Layer 7 of a small transformer language model trained on English Wikipedia (16 layers, counted from 0, width 64). Numbers have three digits each and are written without spaces.
In attention head 0, each number of a token's query or key is one row of weights dot the token's vector x. A token spreads its attention over itself and the tokens before it by the softmax of 0.177 times query dot key.
The model reads these tokens: "ree" " in" " r" "ad" "i" "op" "h" "y" "s" "ics" " and" " elect" "ron" "ics" " at" " the" " University" " of" " C" "al" "c" "ut" "t" "a" " In" "st" "it" "ut" "e" " of" " R" "ad"

Query weights of the head. A number n stands for (n - 500) times 0.0019.
q0: 362282473444541356898335376577573413404267447563578587666417704595479411766660172313498377379578452600484492378670345324453719348480532123399551353604769662655469656624537729907375569745751489
q1: 480702427469694689519418475415840615347813499285455557628316357541662620564451387568794540528590547724363796536475341608382652687635279494699746545493450386642544479549520200277540469470606747
q2: 247353584526599455426732283455464508479548305464404780539493538317450634621675243221561407509420382473693526312471537737552268343704494668444385401356419481277416484360547446590194520532520343
q3: 291649668505582467495555562414460432432468297461646566331597352527652274539495525312435602407403368509665464416475490403420558570447504438606395574668524585492523636460391353479506566446392707
q4: 580263624593334482460619603719477538434030444405434319444652507518387343486820531348409457520432533653279366608408521514472419525425532359634628333545606640365510474385534567763206455723540473
q5: 496384653375406584609525523387409433594481264620507648434534472843562337656548521407358462596556258723558495590509304535543494722445132628460595427681613370581178676574748487477442434340635513
q6: 464397380567719463489541526530644257442547549456558570577300425590533470478564342410399518512353568434380567506514426493450535494439443334487588507528364372290424349519592287382493501477716473
q7: 351413618628530393667551411530409498498373450405439395386467385540458519475448523703661527473528510317566542379339627445493429613229259489568483564506583487698453640418567204410548544509458585
q8: 490383437474530480514663400376376456568594615720528326410339446727571559525461489611430483448502540385509386507379190699534516489468357335611570538350340522688561588497401449459609644350663582
q9: 453577655451423767548331681233459568345648392497619391324371591427409499488574674583544524635484603573738482733532589304451257734627524589499454484621438568469383352536455522466615468481801384
q10: 619476396326407715480320414734463610632471731503297472264578459325566619734323412372548566728904611387673312519483444486569630258427525519389481739622335434363344703554568471262490738469481455
q11: 677475384521507592478455392332470249523420400473553751419543424657501497535503348510353518455409570487388799506349323449472627674406129438651522442562613493441438580254384337572390551345903482
q12: 617357518593378533507452479631484746614434336580470606563431514703655566549689297262323517354399354553629354450223331411594587276349407252436356656577642504653214457394712534522594528466624378
q13: 582507601505593504599392562488418420298507671263580184629531477296530704394227427563391547529642599283528388534416787573734410486544606558397323570335536504519484281604626518474635388590451633
q14: 339531457514389588493436641521490522577131434667508533599849483521595396566694401497470499472328615439550480458651611445489492452636607332371321539563696640232535685428492490623369543638689552
q15: 805651299580366512490431505627475508557363374524684627533626422513576307545626585668643423633592658624550397519465635374610496679519529651539595619431441371254487678733338464407311507214548848
q16: 528678473521664530505349324735444689511518482501465483589467588532513539389504450422451449394758582395418498686448481462322406518490510704729519440609373291280496485508460263437740536449384256
q17: 438507670398639656621559573377519461561122570552322652613457232540644550552613645443732528469484444550689576384380364428316500525457545511605579744430363497446529325553388272342459556657556482
q18: 412621611609433510436338335480470288569778322583564499650303631375388421400301624579500387434606489579435602470313338575517447476427486522513612375481431307659405603546526652555334551463354632
q19: 511471427392625596405686511527647509551507326619595592579426530620280517468493410439552473622393352643651266518358548344427498490390561316617714586369714468364454620254740581607330390587581375
q20: 603585287429411477439568598706244390245493346642670572548489657634507562498624451286534732425529559445364306477440618683625291608227252672376598565356625504405480700696485298457403567646587454
q21: 651474511504393521466372704517256476599438420597219461427570501486482544221430473445576558264494584666615707490531491523337539466613417381497570548501451323222661430597410538705525549679432592
q22: 434501417786623592370532701703350386508441547528527303444397602640445622330797596573503725632336522486384518390602514507445492511469556430593529499533440427629492638412502628354462655510378369
q23: 525383731558692761516473473598646670422582607390365566349639381342531556596532562465437431510631578425543649355515432632548473293469517703383505436676363518466523444546602481278534509472558548
q24: 635602433460594301424397706317368464501576215050589701447349355500710638529419541700248622526504455599177517597624132370660552679499421456740568355595540469685663696338724516535320693444665547
q25: 495475382548406622438633506539435815429595341601501551538392329759368490749587447408496610390474477662536548586375427416501368685603550427692684436540350423513528378491457565562383597531471593
q26: 425392552544552558469606419597364453499313421586344460538457651667424388712378555311611479572561223371389439391465317624494711369409367286755505394428533528503500601639441621780393600569338323
q27: 656437531588511332426638506592386454426494415501259470644666449581681634690441759454519537348760424545526299352508577582489528312280243462593678508501450595383324717522316320470561548388465439
q28: 443654750604379485609475610496664539642301464416491755562587546575634650468503441586523543430335277770510401471336544349594712353410626451437337599620486590516593743428698585673521469446395470
q29: 411531456625372316504644501536516570643394411528423470585516551427742438672395676453625453411721599513475641385502401390492600614226374420536571465478580583541437418414523478484603475638522656
q30: 249463385581365466675382552649384597562343401639442657486676634775393469602541410286626709618479246672610191519516620609329272527471442319456470560327571368541390751278401582747263610579519438
q31: 408343392489327518350595581711549583558543531702490564551545410547501472352561599366723590489433503257655427585631574500413431547527956620395411509510589359439519517384453400511583444413476528

Key weights of the head. A number n stands for (n - 500) times 0.0018.
k0: 516613366608873381638428351178581384327444602274518398393194394652465647544404405588304439442397478657172745458542114303393598460527321399516657525531710464551623371598766620229431419422667459
k1: 527478388410501352490681217585388609594541185531353222570442591408294434342329570410448403464818613437686536379603557699567267396585274466604587613565334193488314664467380327246972511397438623
k2: 578646730474477472523580385292842209634435360417582787574533451391788492710301599253578322531635581731591375381574342429535651443599247581650444221505510629464440890439456399698413437477843586
k3: 611324545393494475545474462541310155652502410474287529341646518452673598633399641609285261488390587557521672536435292530456570475589444620391626604246054469424240430457552498525443524449521430
k4: 604694547450354473582513552534591381564460348779583599581548656550443353579625367680410725338348441659390647532311308544739563454248230477672689357603645755724568255271525652599534505438788460
k5: 618430397482535531421557245541638463481832438309472676693469539627600187622494520581377409356427417642552610402474488653354464763442415526550494547477279492769521459314220503270498585353310458
k6: 579606640368358577417743300486525688596516665279534571533484367513510459806385525710481297642556522620557623539432568453523420522593560471431355594737423184673248333834596523501459597596793509
k7: 659429451062325702447394360372383476493561653490512452548263480638365507672495534483599435380696451268720689560505562552393544476394713547583869663668408436711631388587405536755481396635482516
k8: 491454416446411444452428525315960549547429655354463373504577443333145605541493677372627299424360456538717645732498557669354315375418462641650525513679313310596490633496447486397560537379439484
k9: 410779463508391553415201502650381379344595611356436467602377479491274574493556656550951237457820445567481499446386591345474392572569599451404430472434706501429421308681389389594689492665390182
k10: 527487309263570553598473499510671567535279433421454704536618543522597425652657363210632728692399411635640433333318381700576387299488410504284632553383510425233400459723659309501331507679499453
k11: 566934513342401528285313535590321435418554636435502612439439513264687538520383588717288552531477626405634406509395419577465353616566286627499359706656623270587567496512247237150453720325573531
k12: 522500576554411474447335666283549423687624516543600452529296322492473347426451239463720526617620320500451563592199313326519345549412049363606619630517207432572446378526764276492499566555452670
k13: 681492802500427591666383355499519617544293274479303454583606580290435653392483474668613326458703251331479289344757564548411264502311563327277484481718537728450571494494807588571155547422430401
k14: 505497252633386602548643786353550499361428389600613692522636433643521479630591443547467434356630656392402728514813423517355430954328332639545233524252637475221306561415573591660326617375894427
k15: 752626429272417743449391585477555559516699273396274680690553354581361718509747445609543282595647877592635311569570435708559537408689495561324629420452350976469492510410382506356522743415622509
k16: 199250510579459645609634383566433607465503470422555712462343698367526577602702498311551395295424604462409319397274499445462657274380525813384404516601476493631604693548507546486476653658584351
k17: 548452486285404317512434639362341671652410370414215569231583360342666368567540304344563273312517512696715475387283538538590724604406349225456306464396558398507417365574451569273404516621635783
k18: 571399563534748572437571337596358532776337568536442501382460416703398486724331758558847472671290541388453303655611376391260578567373653613637469545394639535589378475423244285363557556444293363
k19: 285686592402709190581433489359546542450519479734433441609304328621537459564508593644717654422425337560510551580616470385659518764732476359244437635576619549749384655505618555472768393287536633
k20: 462725624245675520589601483500202635553554340510571752522620274717466677461603579321388548635603485484447548489327578424349655647482443573534662481647716678462600565408785617454788782539361502
k21: 816559585602564769564412645583527548505492428483472518443582469589490611568644251546585357242450464695764626682521499277389634278721333408430565439450449537496378647567428699602851895519445544
k22: 196760472702383647596654508384543500389391547689503614651567552563501458578230567549463304257475477423505500626567474569463519530761481488406617422469734634398705395674568593635548694548272656
k23: 512658578525663441311678486672723701510447522399341520543572453409599550809573400474435561373619551520491472409613569489477286306349775479403700309354483470463470673583534565478338569625163440
k24: 302534407403675648425333435521677472594585378401523548550547705301497509554141390796441445642566633283385653348561470444582312642608791611606534556686411520302482301517307579311458778448588556
k25: 451558301624521764464727467465685643282712456714377685232429562596498548533404476508420496517685464663506137456468510565807529646504431576626859609442410292586276411589461489462508628283482375
k26: 488427645394543584757705402502629334547540601217470533506400544712469680513339504851538690537565576459564557514609585669490533551593134426713525337602482355680745510602474538724301657706475540
k27: 524333631616574682327609579436381224590442392702434662342448329626580584610512531559497625348432353722791544479555512635383318522467560585715659334512669507340533392498558348398685591781628558
k28: 677406465598408379604560738471611313420551329239495498620239614650408501416676752591254380670393421595544529454496317298544614625420509599466527481536541408681432343433436441621401684580331903
k29: 497443660576446366468578590546493472564432562557474654545580376431505549352397631376509494547510489230506886306423532573503539333631380470453668672377611500577617416526431367302531568618686506
k30: 657615377565411389538436589485448561546664260644717549470617389985478560593193539617398558483398520680539508450306265460625495590393334363551741617514413514477582917488452612563412393586275439
k31: 558494516692396499465481767537481360537392309410538344587497383777519354765563548703668466498426386446472318451421837573617557340669466656591428600449544623389514480355574342657496357528783474

The vector x that enters this layer's attention at each token. A number n stands for (n - 500) times 0.0075.
0 "ree": 685474663600610675771434625326614491394392355630444600412409321539753552470719389351660558545394440527364391387602496473551525375488500577405537364175557682469603673582883625876394289452539535
1 " in": 643482647648508596692602680384568489468335397544562529446433396625588576500776354336609566531368417586425491509499637381557543365509573579415758274235542792406619662543895619868343339576548536
2 " r": 563557619531512543780452701517603499511448365494508649475479385619705475496806304459592522423500398622479404500518647387571540310410450503431664299298519681452652748553978607815346253604466432
3 "ad": 545529628553474552665401655512597519628389491609488514598482441641693567518842358341671654482547442695393403533395512446545593351413365556335674316332594690428608605562944554898336280514394563
4 "i": 662534665532478558668498641405590486572430452609512503428528439641643596540791408307654738462539461626407381434311470517513601409433436527356599327413585683404591698583954630862350187656486512
5 "op": 585467645518513520658533689345530475478365363622558529491395460562718610626735405356693712453595462713432313499389521517569581369496453490428498335271564785482554597460918568859266275638543493
6 "h": 573397694590478594658638659404550420527424401676711528469504327574668543625785472448646617516572398593454365497440475544593541350334398524436506319309593717384587678622931565789216284680573521
7 "y": 606483581537500644658597637358508418405333349552633553447459435606633470596683360429710696484579426607446339511393459549530576329422439498439479278286648753365595682523923592830285176572580524
8 "s": 572491583643446579630575593433532414437385488603688603444484307572640501577754456425675618475564393569528335435441471491603622294462366525401553303223661746459597695567913653826272220562602485
9 "ics": 640482564563506606638513553359557478421353454609598593445447346601681528482696414398681659506540400640554338460502490483593614357468439433423493310199746741427621687469940623846308187553516532
10 " and": 608491673638510563676532668312493552465387383552629539442454362660594491554786386395614645468480416623499431476449563450645474339453487502327518232295651739403640664558933635847318272492561574
11 " elect": 580529599621459595764499638444598502541399237544524450526431408690661682509685434336589649414367564618457365500586535377628565384403494541458585215274610821415522585457905530822319237619544536
12 "ron": 595417664664459542576437619379566577545393383465584603432556430674662541524729464398640604376544366642425408481480455450546545436368439579509582270226571840387616666419878512871296302755530562
13 "ics": 635459601590524578630498629353602450483339406543559605444504363603677551467686435413684669460495375686568325479489436481607611340408470463468524260222674756460581676433903626845299204554464561
14 " at": 565522686639564602660518742337548490426409426552534538491469362651582503527810352391524622526378436671453451450472624431624583361368522475418671282235542770372655668555900617796287284519597465
15 " the": 669549637510503527704470669303571495497394367547516528447496364637658483534811350344639562531366378653388495466551509431629565383379523493282483353251581734378600709486902656840339269562527542
16 " University": 642454668568517575708532627367643491447264462501528555467437341614678565460610393359597449518519461664483383470448427396606612358397433432326577271255644813386560647494941595785325200589573583
17 " of": 589475657670525511667561646304642546477322443484623577454490418603628519485787343387570611485443439699474482408417521422566563408438547494392628276180568814388570657598892666820274371586635539
18 " C": 495502684507439561749488761408567487520348369476535583525518301644673586593667297441572572464453508685337379400542560420545561370406381463447592263286475772309601674504950586806367305577581468
19 "al": 572557672548443613700469671417530497567339343485573553416570381665697502490751329516637641558511463671371470476458389442541571270403384508417609291257647800319498707557879577820365352660527519
20 "c": 443550629660487499668582683425461527624378374556536548449517296635706601533652305450713608488487557683396402431444469392481612347428365466498623303328518727358582633547899586861225270666626490
21 "ut": 523542673614482646649523634324483505538350261586564509382528474602634538575680444417645628428559392725416453438374452442658581336440355489487589349240564798408533647451905592822241292695576427
22 "t": 540455664629519577688503623412515480555401360537622510391629337653662467617671519361682656481530382692432429434402503414601624369422339553518566347356537746397520622504927641885159292622602486
23 "a": 602479642595434600744562597355526399563361403545578619401553394628614540576698415452664735497560315623520384429363375451555617447445453556434541252286645737399546680550866610880286217621608524
24 " In": 639493630670486635697601645313599438524299360520579599478465402715547571517661416358579512502405398662419529490458583412612530397478469538411668311250510798352525703470938567892291374629594511
25 "st": 560453578607626468702547670424591519559403302479445566500577436688604545573668430463653572437541402758448496480466564400554591409370382597393633292305554761369624729528964564801177293650572492
26 "it": 556518602617478595635520613385593522445330332588560591557491454645632546612709472419653676410557334707414460459397460431551612404390404528377573301274452748370603588426946588833190351737514559
27 "ut": 535516634651476626671571616297548518479341315597549549420504518591567540587696453414648642429546368761406454477428436448663607381444380527462555333292541767395542674410956610831218298657568453
28 "e": 599401624727515565660556619372575433528422506501583654491575384665637592575693374370682644496552297665525372476428425407514571454466407528472535265295597758413609666487946654813224301624580522
29 " of": 604509663675502515680614652315623529458335420488655628475456415639612556507774383411578621486446408718503489417408543441592558453431522537407612265207597787375563675529874665842252387601614537
30 " R": 525555626556444591765472722396659443552387416501517716486514364621671532530701336407536537460530416694376486457541631442544541396386350483439596252271549774411586737522952590846325330579572466
31 "ad": 550565624561509548665449652467640446614367450572501563601497420614688621570765351366605654479584460721371480495473469423542621361466315548359647278335610728368562627564955592894260356545538555

Token 10 " and".
Which token does it look at most? 10 " and"

Token 23 "a".
Which token does it look at most? 23 "a"

Token 4 "i".
Which token does it look at most, and with what share of its attention? 3 "ad", with about 40%

Token 29 " of".
Which token does it look at most, and with what share of its attention? 29 " of", with about 40%

Token 9 "ics".
Which token does it look at most? 9 "ics"

Token 5 "op".
Which two tokens does it look at most, in order? 0 "ree", 5 "op"

Token 11 " elect".
Which token does it look at most? 11 " elect"

Token 7 "y".
Which token does it look at most? 0 "ree"

Token 19 "al".
Which token does it look at most? 19 "al"

Token 13 "ics".
Which token does it look at most? 11 " elect"

Token 14 " at".
Which two tokens does it look at most, in order? 11 " elect", 14 " at"

Token 24 " In".
Which token does it look at most? 24 " In"

Token 8 "s".
Which token does it look at most, and with what share of its attention? 0 "ree", with about 30%

Token 27 "ut".
Which token does it look at most? 27 "ut"

Token 15 " the".
Which token does it look at most? 15 " the"

Token 12 "ron".
Which token does it look at most? 11 " elect"

Token 30 " R".
Which token does it look at most? 29 " of"

Token 31 "ad".
Which token does it look at most? 29 " of"

Token 18 " C".
Which token does it look at most, and with what share of its attention? 17 " of", with about 40%